Layer 17 of a small transformer language model trained on English Wikipedia (25 layers, counted from 0, width 96).
A neuron adds its activation times its output weights to the MLP's output. To switch it off is to set its activation to zero at one token and run the rest of the model.

Output weights of the MLP neurons that the questions are about. A number n stands for n times 0.0011.
n6: 95 3 16 -66 213 -80 307 226 68 -52 9 13 -129 67 -205 -16 6 94 187 -6 -133 -118 -41 15 43 -38 339 -110 96 3 -63 26 -142 -81 -49 87 -4 -45 71 -101 40 7 84 -44 -171 -184 -26 -113 46 -111 -9 110 -65 32 19 127 105 67 -90 -35 115 -53 -20 0 -137 -132 -22 140 -128 -49 -55 -39 96 78 -73 -22 200 -24 -104 122 -53 82 71 30 52 138 -136 36 59 -3 -86 -61 -141 85 55 -233
n13: 144 -22 26 -112 -98 41 -187 20 -26 6 -90 -61 -78 -107 194 173 105 -133 -43 -224 69 -156 26 83 78 -36 -143 100 -7 223 32 -149 -124 -125 37 33 26 -28 -42 61 -141 -27 110 18 74 86 -130 52 -81 10 -92 229 131 -90 -73 -117 -105 87 -161 -75 0 -201 -44 104 162 -63 42 -153 60 -108 120 -147 17 237 110 -112 219 -25 -164 106 75 20 123 124 44 -79 -19 40 -64 -126 46 40 138 149 -67 3
n33: -12 40 -129 -117 -6 32 24 39 123 0 -222 68 -43 -63 -66 93 -21 -19 40 77 -90 91 -30 -110 200 8 199 36 117 -121 19 68 26 65 -227 199 -37 -80 -70 115 -199 89 -289 75 -129 -3 125 3 -156 -46 -84 -45 -98 -18 18 -86 15 -177 178 -36 91 -9 -21 17 -52 20 38 60 -40 65 -15 177 -3 -90 -91 27 58 -6 -294 21 34 -15 -73 37 43 58 124 -43 -3 163 27 -12 95 56 164 65
n115: -15 -87 -63 -23 -104 7 -42 60 124 44 218 12 136 4 19 -193 53 262 35 122 -130 -46 -115 -80 -23 141 -28 -144 45 169 -205 -4 76 -84 -73 136 -221 -64 -36 80 -110 -473 -28 -69 -35 64 -11 -19 54 -130 7 -42 4 -114 72 137 233 -49 14 93 44 -87 -307 -154 250 36 22 -11 169 12 8 -128 198 -36 75 26 -72 -145 -61 70 121 31 38 -11 -174 72 185 -80 246 111 -104 -94 308 0 -156 -8
n228: 6 -3 -102 -141 33 -101 0 110 -12 -19 3 -127 -22 -19 60 -84 -15 148 -8 71 186 -82 -173 -17 101 47 -130 111 24 161 24 -6 -136 32 -40 -72 34 -125 64 -28 -44 98 3 -27 -46 90 -136 209 -9 155 97 3 37 -21 -108 -260 136 -134 -37 -118 -9 43 -149 6 24 -69 -12 57 125 -78 33 88 12 20 57 110 17 28 6 175 149 -180 259 59 -54 -135 -253 -30 172 -26 -74 69 -37 -35 -142 119
n296: -85 -40 -118 -67 -115 130 65 -18 -31 85 182 -67 -97 -31 47 57 100 0 -58 67 -68 -95 0 17 -127 -32 -56 -113 70 69 60 97 40 9 117 -201 -70 -22 -77 -123 23 -63 18 -14 57 89 107 -17 -3 -12 -57 71 120 -250 175 0 29 29 130 -93 -121 -303 60 55 6 127 38 34 -67 32 -125 -67 58 120 20 120 68 -17 -135 133 -113 -127 45 -33 -64 -91 -58 107 -141 -90 195 3 184 29 160 160
n326: -143 49 66 -42 -31 92 -81 -59 -32 190 31 16 -35 159 -5 42 -8 -45 -24 -43 -59 24 -89 -59 26 -17 158 -34 15 -166 51 -40 85 -45 0 -241 -47 6 -82 43 -65 5 -140 71 21 -106 3 -147 50 116 -17 135 -60 99 3 97 45 -96 77 -68 35 -95 202 -12 45 -71 0 41 27 17 130 63 -69 -97 -10 264 -42 -129 -17 48 5 37 -42 -39 51 -89 -10 -102 33 5 71 -136 -74 76 52 169
n338: 31 -137 174 195 65 -180 70 85 62 -37 39 196 52 122 -104 252 51 75 27 -59 33 -99 41 3 42 142 30 -131 -28 -50 45 59 138 -22 -133 -54 -125 95 21 -174 46 75 3 149 16 -108 -112 -44 81 -94 113 -57 -139 -90 -105 175 6 -152 63 -41 15 -49 -42 94 -223 -118 37 102 48 110 -6 138 -46 -194 9 -60 -18 78 -33 12 -109 -230 -233 -80 -150 210 9 -125 -43 45 -19 -44 58 -69 118 78
n347: 18 -240 -218 58 114 255 25 -14 -116 115 99 190 -160 184 85 21 28 32 -242 174 -20 -94 -45 -48 -47 -91 -77 -128 -18 -76 -28 11 -232 -24 -72 -142 -36 42 109 -26 48 -4 -41 -10 -18 132 168 -52 -65 11 20 178 14 -57 21 84 -160 -324 86 14 79 -123 -140 134 -177 152 278 0 -61 142 -78 0 -15 -103 131 260 -48 77 -105 -72 -73 -4 -64 -33 20 34 104 -54 -128 101 7 35 -134 38 253 155
n369: 86 163 -65 141 0 2 59 -18 44 -23 36 -121 -26 80 -145 101 -178 23 7 43 -103 92 113 120 -36 -84 -108 18 -53 55 -118 -55 -76 -20 -99 -13 63 -73 -133 12 -99 172 72 -51 47 -154 -77 -123 -96 88 34 49 -16 -18 -95 23 -145 -14 7 -35 -67 17 8 40 -44 5 142 22 -24 -177 -64 48 58 -108 14 144 186 48 63 -17 140 47 -5 -91 53 -110 -90 134 127 -51 30 -28 8 28 8 99
n456: 139 31 -5 47 -82 34 -44 -80 47 2 63 -31 -50 0 92 -50 -13 72 -101 -61 -246 -3 -90 -80 116 47 8 -158 73 26 -5 -58 -29 68 140 46 162 69 42 78 131 102 -82 17 174 -71 11 19 -63 127 78 -144 52 -112 -228 -176 -60 29 107 35 -121 -18 55 165 -47 101 -27 -130 206 106 -103 -33 -134 -52 -74 8 60 -79 3 45 65 144 3 -81 -46 -70 -61 120 -137 -82 5 84 -14 -96 5 11
n462: -85 -85 70 149 181 -11 36 -15 -164 56 53 -101 -15 170 74 43 -166 76 111 15 62 -14 26 31 -61 -179 -56 -66 -80 -102 -93 -6 -3 0 169 -60 97 117 -103 102 46 -27 -56 -103 -112 30 126 -105 -66 42 -3 51 66 -60 36 -3 -158 39 39 134 -32 -80 287 -129 -209 62 -41 53 25 -64 -111 81 113 26 -37 -29 -11 -61 54 -52 -6 -146 105 -189 252 -54 44 123 -162 124 -82 -101 100 85 0 -42
n464: 6 -93 65 -83 0 -134 51 22 97 108 94 57 -144 96 17 -89 25 -92 -31 96 106 66 74 27 -125 -36 -16 56 -36 22 -119 212 -126 -201 77 -115 151 12 22 93 38 -125 61 -46 -23 34 -54 -110 -11 -54 32 -8 -28 -11 62 -135 -97 -27 -21 -22 51 -81 11 108 -114 -85 90 -124 133 67 -87 0 40 151 103 33 -8 -100 -186 -63 -124 94 31 -63 71 -150 8 144 -24 -29 -66 -44 -88 263 205 37
n468: -139 179 -98 -10 -65 0 195 -3 -94 96 -47 -79 79 184 -70 136 -30 -125 6 62 -77 -28 88 301 -48 79 113 -34 73 65 119 -133 113 -179 3 33 -120 4 116 127 19 20 -38 -67 -140 30 -148 -285 7 116 51 -44 -17 -145 27 16 68 -58 88 -128 204 19 -132 -210 201 -89 101 107 95 -76 47 92 -58 -165 -98 103 109 -16 185 -111 21 -123 -205 12 19 -26 -46 -131 -75 159 112 -37 -133 -102 -27 -20
n547: 31 -51 -95 207 17 130 137 -175 -113 -57 12 -16 19 -115 47 -12 -201 -3 130 102 -120 -80 180 -9 -10 -89 -48 3 38 -99 56 -55 -204 -89 -26 224 36 -13 -6 0 9 45 76 -78 -87 35 -29 207 -112 -87 178 124 -103 0 86 78 -274 -14 -6 170 -12 43 109 58 164 93 -167 -36 12 -17 -51 42 -16 -40 90 175 112 24 -54 -108 -49 -280 48 -180 -48 60 15 -19 9 51 -81 -126 -138 152 -86 138
n554: 9 -58 -31 -114 -44 46 -99 22 -89 -9 44 251 65 -20 224 -80 98 -6 -15 50 -131 -30 6 -61 -78 72 108 -61 -227 99 -25 -159 -37 40 -129 -29 29 37 28 -21 -3 -297 192 52 -23 -41 13 -9 77 200 6 89 -13 51 -22 53 -49 14 113 31 -99 9 42 -132 55 -48 124 -105 286 65 -38 -24 0 -25 93 -116 24 182 -106 136 -270 3 -112 -33 135 -216 233 -6 -25 93 -25 76 -74 28 16 -226

Each question names a token from some text and the token that comes next. It shows the activations a of the neurons there, in the order above. A number n stands for n times 0.012.

Then comes g, the gradient of the next token's log-probability with respect to the MLP's output, scaled to length 1. A neuron's effect is roughly proportional to its activation times (output weights . g). A number n stands for n times 0.00074.

" their", then " father"
a: 22 0 0 158 0 0 0 0 0 36 0 0 0 0 0 0
g: 111 -152 -50 100 -142 -197 -79 -24 129 -2 -161 108 -12 -84 -154 73 94 216 -10 171 9 -106 201 68 83 86 4 20 -161 -23 101 82 123 80 -202 80 227 -41 -215 -77 117 -205 5 75 -118 207 -89 -280 -326 -92 147 17 263 -280 193 -10 80 -164 -21 -75 216 -1 61 23 194 193 -42 -134 205 79 51 141 67 -156 11 -229 -59 50 -13 -9 -246 -67 81 -257 -287 -137 -75 161 87 181 191 64 69 -36 48 -139
Which neuron, switched off, lowers the next token's probability most? n115

"e", then "o"
a: 0 106 0 0 76 0 0 0 0 0 0 0 0 0 291 0
g: 162 -186 122 28 78 143 196 -71 -206 100 -94 -261 127 -26 -291 -1 102 -226 242 154 39 16 37 67 34 -59 -196 -393 -203 76 35 9 12 -87 239 -145 126 -210 -168 -160 12 218 4 -29 -58 275 -243 -63 147 156 -122 221 -131 -125 22 -31 -113 -64 -75 60 15 219 15 -18 54 -57 12 -4 155 -107 246 32 108 44 -113 -85 76 14 213 182 -98 -151 -83 -66 -38 152 13 -106 -182 -23 49 113 189 -94 198 -96
Which neuron, switched off, lowers the next token's probability most? n547

" |", then " 2025"
a: 0 0 0 0 0 0 160 0 0 0 270 0 0 0 0 0
g: 37 301 -2 -74 -5 -21 156 -271 83 -36 116 -61 -282 298 -45 -106 -229 -69 -209 88 -275 -71 -135 -107 89 -215 157 -113 338 -159 -21 66 219 -58 23 100 -85 97 149 168 -218 -74 -9 323 -126 36 114 -130 47 -45 147 160 -102 -108 194 62 76 -48 -6 -57 223 -193 -179 30 -186 -192 193 84 46 57 120 -71 22 -96 65 -81 -88 140 -4 15 103 48 103 -106 -1 169 95 -222 65 129 -15 -89 -75 0 -207 23
Which neuron, switched off, lowers the next token's probability most? n326

" (201", then "7)"
a: 0 0 0 0 0 0 0 0 0 28 0 0 298 0 0 0
g: 54 -79 100 -113 89 -1 83 382 -248 193 -28 122 -22 -313 16 -26 22 104 83 12 113 166 100 44 14 -210 -96 158 -10 -123 -40 121 44 24 34 -92 233 -201 -162 6 -77 -123 190 117 -224 115 -65 187 -155 92 81 -62 181 -27 138 -39 202 71 175 -301 -26 -111 118 -148 35 -91 -125 -140 71 199 -207 -261 13 -55 -183 92 -205 103 -118 -400 23 185 -45 72 -10 54 131 61 -88 128 110 1 28 -76 31 -196
Which neuron, switched off, lowers the next token's probability most? n464

"form", then "s"
a: 366 0 0 0 0 0 24 0 0 0 0 0 62 253 21 0
g: 126 23 -41 -154 270 -85 198 -123 -86 63 -5 71 -397 120 60 249 -214 137 -89 94 131 211 -37 47 -15 -23 -257 -8 -91 91 3 -243 228 135 122 103 -146 -94 36 160 -42 212 -40 160 205 -100 55 -123 -43 -89 -43 -311 -143 74 -90 -21 -2 175 149 -11 22 -68 -48 -154 -310 -42 -34 -48 -68 -81 1 127 155 318 -80 109 74 89 -227 192 -140 -49 112 -103 -74 -7 -141 15 -106 -117 -132 -109 107 65 259 -49
Which neuron, switched off, lowers the next token's probability most? n6

"th", then " stud"
a: 0 0 0 0 71 10 7 0 0 52 0 0 0 0 0 0
g: 287 -7 -74 20 -111 -134 146 -33 -2 61 12 -204 -68 212 -71 -58 54 148 52 -15 207 -85 11 215 -244 172 -16 -65 -131 -72 -16 -2 -93 -7 51 -51 140 -184 -318 -48 86 162 240 3 -261 122 219 -176 -48 -23 167 21 -51 -52 108 -72 -51 37 424 -167 -166 -81 -90 40 -120 -81 -207 223 198 -1 -214 112 338 -137 10 28 64 -93 -251 69 -47 36 103 -81 95 -78 -142 -60 64 41 -85 97 33 -12 -208 236
Which neuron, switched off, lowers the next token's probability most? n228

"ong", then "ed"
a: 0 0 0 0 0 0 0 0 0 0 0 0 0 0 0 435
g: 128 -90 -2 201 -13 168 -14 122 -167 43 43 1 -148 -9 262 -118 -67 -166 -112 25 -206 -184 -14 157 211 -254 116 96 -268 174 -60 -88 15 -185 54 -132 101 -187 4 -186 -30 222 -77 237 331 -88 125 -150 -100 278 -290 204 92 28 91 90 -274 -132 32 -2 130 2 -46 22 -67 46 -126 195 92 -97 -47 106 21 84 -161 122 -108 -50 -136 224 -48 -134 -15 59 -23 43 90 -91 -264 -27 -32 -28 -22 53 291 104
Which neuron, switched off, lowers the next token's probability most? n554

" c", then "ast"
a: 139 60 0 0 246 20 0 0 0 0 0 0 0 47 0 0
g: -45 -67 42 -27 126 -36 16 -38 225 -20 -14 -83 -292 -74 22 -2 5 -13 -18 -106 -115 -105 163 -142 -343 216 -300 -143 -240 -52 -21 -148 -76 -71 184 -74 82 214 68 234 218 118 -1 -139 146 75 -91 -41 4 19 -32 -52 156 -42 -56 215 -33 -13 -47 56 -75 0 -135 -158 212 236 75 208 27 204 -179 302 -149 -180 81 -163 36 -139 -51 95 -84 -100 -15 228 151 68 -41 -257 41 -64 362 -55 129 42 -156 108
Which neuron, switched off, raises the next token's probability most? n6

" S", then "in"
a: 0 0 0 0 68 0 8 0 0 123 0 76 0 0 62 0
g: 82 101 -151 -54 -124 -61 235 35 -93 -108 85 -33 -245 -71 125 51 -110 -26 -175 -128 -219 -85 25 139 157 -111 1 94 -125 20 -192 7 159 85 -261 -249 -35 13 169 236 -128 -141 -227 198 230 -247 -269 186 30 -14 -116 266 -47 209 2 215 -196 67 68 -174 106 86 -170 131 -201 215 64 25 -36 122 11 49 244 61 87 191 62 -37 63 184 -170 75 188 -33 95 -147 -98 -184 85 -51 -45 -49 126 -107 11 -26
Which neuron, switched off, lowers the next token's probability most? n369

"|", then " Ar"
a: 0 0 0 0 0 0 0 168 0 0 41 0 0 0 0 0
g: 50 -175 -463 -7 -247 97 330 222 61 -131 86 -69 3 5 8 227 89 -149 -17 157 -207 38 151 167 -360 208 -60 -144 216 74 20 -59 -144 -6 194 67 24 147 19 -66 -10 131 -17 -100 -42 -38 95 -149 -245 108 -180 -85 121 68 -39 -198 53 97 84 135 6 -105 -201 72 44 138 -150 11 -244 -22 49 -90 -179 -24 -161 -16 79 -169 152 136 16 60 -38 -71 -139 53 43 -66 189 -8 204 55 268 -68 23 6
Which neuron, switched off, raises the next token's probability most? n338

"my", then " Award"
a: 0 0 0 0 0 0 0 0 0 0 24 0 0 0 377 0
g: -37 -155 246 -232 -92 -28 124 -136 -87 264 -222 -157 -10 168 140 43 -165 81 -52 16 88 -79 -25 -20 123 -166 -177 -127 101 7 -171 -16 162 -4 41 -211 -35 -111 -100 76 215 139 72 118 -180 176 -72 -113 -36 119 290 165 -67 19 73 201 -73 -64 18 75 194 -27 -28 22 194 52 -121 61 -75 -38 78 -26 113 -45 -258 178 54 -184 -179 40 -35 -382 337 -34 -40 -232 115 34 -86 346 -111 -8 117 -31 1 -136
Which neuron, switched off, lowers the next token's probability most? n547

"r", then "ar"
a: 0 0 0 0 0 0 0 0 0 0 0 0 0 196 0 0
g: 234 -45 -134 -25 -29 84 72 -74 -307 56 -174 -82 -91 0 38 42 -19 -210 180 164 -104 -64 273 239 40 67 -31 -151 -14 -228 -111 -31 168 -13 308 -28 99 -168 -7 -27 178 -6 143 -60 -133 40 -96 81 -219 209 -177 63 -327 168 13 -80 230 -3 39 -182 -219 -124 68 38 -3 108 -95 -12 183 -19 -23 -124 41 112 -34 0 52 72 53 -98 50 2 -40 -134 -123 118 -125 240 109 80 72 -251 382 28 -289 124
Which neuron, switched off, lowers the next token's probability most? n468

" G", then "ome"
a: 0 0 0 0 81 0 0 0 275 0 0 0 0 0 0 0
g: -160 -130 -73 11 -123 162 -137 179 -260 -66 39 34 103 4 -150 99 -161 121 -182 121 108 200 52 -173 25 -156 -127 238 10 89 80 53 -185 -92 181 -242 -119 97 233 -209 117 -235 95 45 -73 19 -91 -46 8 -200 119 -13 -2 -9 -138 -41 -241 -52 -28 46 -28 -55 169 130 -223 -84 -46 -27 39 -38 281 -149 203 -176 221 362 -122 225 164 -124 94 84 -157 -47 -38 220 -74 176 118 12 -184 63 158 -57 66 71
Which neuron, switched off, lowers the next token's probability most? n347

" in", then "sp"
a: 0 0 0 0 183 0 0 0 0 199 0 0 0 0 0 0
g: -114 155 -9 -136 207 -37 20 -35 -118 -173 -1 -56 -222 281 43 -6 -120 -40 -110 -47 82 -135 -97 17 15 -146 -129 0 82 53 -225 113 183 -131 163 -48 -174 -214 4 131 -111 264 5 393 -98 296 -75 3 -29 -88 41 1 -217 -51 -58 -98 -108 6 148 92 81 23 33 159 -99 -133 54 143 13 -39 -106 -172 49 181 -3 -15 50 158 -111 345 -118 -130 171 9 32 -95 -147 64 400 46 -258 -166 25 57 -86 244
Which neuron, switched off, lowers the next token's probability most? n228

" t", then "ro"
a: 0 6 0 0 152 410 37 0 0 0 0 0 0 120 0 0
g: 86 -3 115 -145 19 306 -172 -119 25 43 -48 -79 -135 -4 9 -269 166 34 -99 -22 -52 -209 -144 -2 -290 -116 235 -81 45 7 80 247 39 6 51 154 239 -77 -6 -158 -34 -118 215 8 223 83 282 -378 -123 201 155 31 15 -64 -76 107 -81 -69 158 122 20 124 -59 106 -162 91 144 101 89 45 15 -10 -52 -23 231 -150 -98 -104 -263 151 -74 149 40 -294 -182 193 -169 -98 66 -156 58 -49 -169 -18 89 84
Which neuron, switched off, lowers the next token's probability most? n296

"ast", then "it"
a: 0 0 65 0 49 138 0 23 0 0 0 270 0 110 0 0
g: 62 -98 256 -20 185 96 -186 112 -22 -36 77 57 115 -37 -148 -16 86 -151 -169 57 -337 -51 119 208 -22 -92 3 79 70 255 -27 40 131 126 108 -54 -87 201 35 -176 -54 -153 -106 220 -154 75 -54 5 164 -290 -183 134 -199 87 150 -138 48 -266 18 -73 -128 56 -168 96 -49 -15 -57 -97 122 -152 -15 -430 31 102 -250 -33 327 -66 -138 12 -53 -28 -7 100 146 237 141 -120 89 -72 -28 -5 104 78 218 71
Which neuron, switched off, raises the next token's probability most? n462

" |", then " Best"
a: 0 0 0 0 0 0 0 0 0 0 264 8 0 0 0 0
g: -194 72 45 9 157 -75 102 -51 25 221 -150 3 6 -14 143 -48 -19 221 -163 -88 -2 91 189 -293 -91 -4 203 -45 88 309 13 -64 54 2 -5 -108 120 -160 94 -156 62 -50 114 214 109 67 -196 152 -7 270 150 -156 -167 -78 -65 -163 -216 233 -5 98 -230 128 33 40 93 166 -115 292 -248 99 -155 -67 109 -95 -228 -84 -138 -228 -225 45 45 -165 -116 -116 68 172 -252 104 -4 110 28 135 58 97 -157 -1
Which neuron, switched off, lowers the next token's probability most? n456

" F", then "estival"
a: 0 0 201 0 461 24 0 0 0 0 0 0 0 0 0 0
g: -155 89 76 198 38 -71 4 -148 -219 60 -87 50 16 -18 370 -114 241 -50 40 -168 -47 -125 -63 33 108 -194 23 -179 3 3 -341 48 212 31 -274 22 -18 -135 -2 81 175 170 -45 21 -99 141 105 -149 -18 298 13 -101 -27 58 87 60 11 -9 295 81 328 220 102 30 15 -5 -7 116 -180 70 21 -113 -54 -35 -138 -111 -265 -189 -289 -20 -97 -101 146 159 -3 -43 332 12 -167 -26 -16 -19 -54 127 23 -175
Which neuron, switched off, raises the next token's probability most? n228

" Acc", then "ol"
a: 0 25 127 0 15 0 123 0 0 0 0 0 0 0 0 0
g: 72 -61 269 46 -54 192 -313 -24 -207 82 -38 -29 105 -3 92 -89 -78 -292 80 141 -14 241 154 -8 98 39 -153 -333 93 131 154 -166 -130 73 110 107 -33 -148 -261 -187 -16 229 69 -159 -49 120 110 86 150 -19 -42 -12 88 -96 38 181 70 -141 53 -127 67 0 16 154 172 -181 31 15 -100 -230 -52 3 -213 220 161 10 -155 40 129 -99 176 56 -54 59 -206 -85 75 183 -342 133 86 -7 -224 38 106 -172
Which neuron, switched off, raises the next token's probability most? n33

" L", then "ove"
a: 0 0 0 0 277 0 0 0 0 0 152 0 0 0 0 0
g: 19 69 -164 -127 -174 -31 19 5 -145 -72 -124 249 -36 34 83 -158 -113 3 54 -30 -73 368 98 84 -17 -138 12 -40 33 -195 138 205 173 -116 80 416 -114 38 -8 122 149 -41 -134 -278 248 -31 74 205 -10 -196 -28 48 92 -28 -54 10 -16 6 -62 16 257 11 -1 -31 85 69 64 -242 -261 -82 94 -13 56 -62 -59 55 -50 146 -210 -200 -196 49 -49 307 -158 74 -212 62 156 -146 -2 -288 25 20 276 59
Which neuron, switched off, raises the next token's probability most? n228

"u", then " and"
a: 0 0 0 297 0 0 0 0 0 20 0 12 0 77 0 0
g: -80 68 -41 189 190 93 63 26 -94 -19 83 182 -217 -189 -111 81 217 186 -81 -123 163 69 50 128 13 247 274 -34 -48 -118 282 1 25 -196 -45 10 342 178 129 -163 -2 -337 -205 -147 -160 -72 -46 -101 62 -162 218 150 51 115 -97 28 39 -55 -58 -175 -22 -102 34 71 -49 -122 -76 12 -53 -94 103 -76 -139 -84 47 -69 -197 116 -141 -129 -149 154 -60 228 277 137 -181 -154 253 -204 30 -53 -117 65 10 -41
Which neuron, switched off, raises the next token's probability most? n115

" and", then " the"
a: 0 0 0 227 0 0 0 0 0 165 0 0 0 47 0 0
g: 175 -47 99 91 9 -96 35 41 -282 -96 -42 -99 36 80 -74 0 65 113 26 155 -18 37 203 -169 63 2 -11 279 -351 248 124 -136 117 33 138 -92 72 -304 -148 -110 26 104 -39 -165 204 54 312 -100 -125 140 -52 242 -212 -71 -69 150 296 -8 -36 109 -114 15 113 15 -62 -2 -91 -42 -233 -91 107 -191 -90 46 92 116 163 -159 -72 -193 49 -65 -70 163 -196 407 -26 -125 -79 -108 29 -183 -77 -6 47 -12
Which neuron, switched off, raises the next token's probability most? n115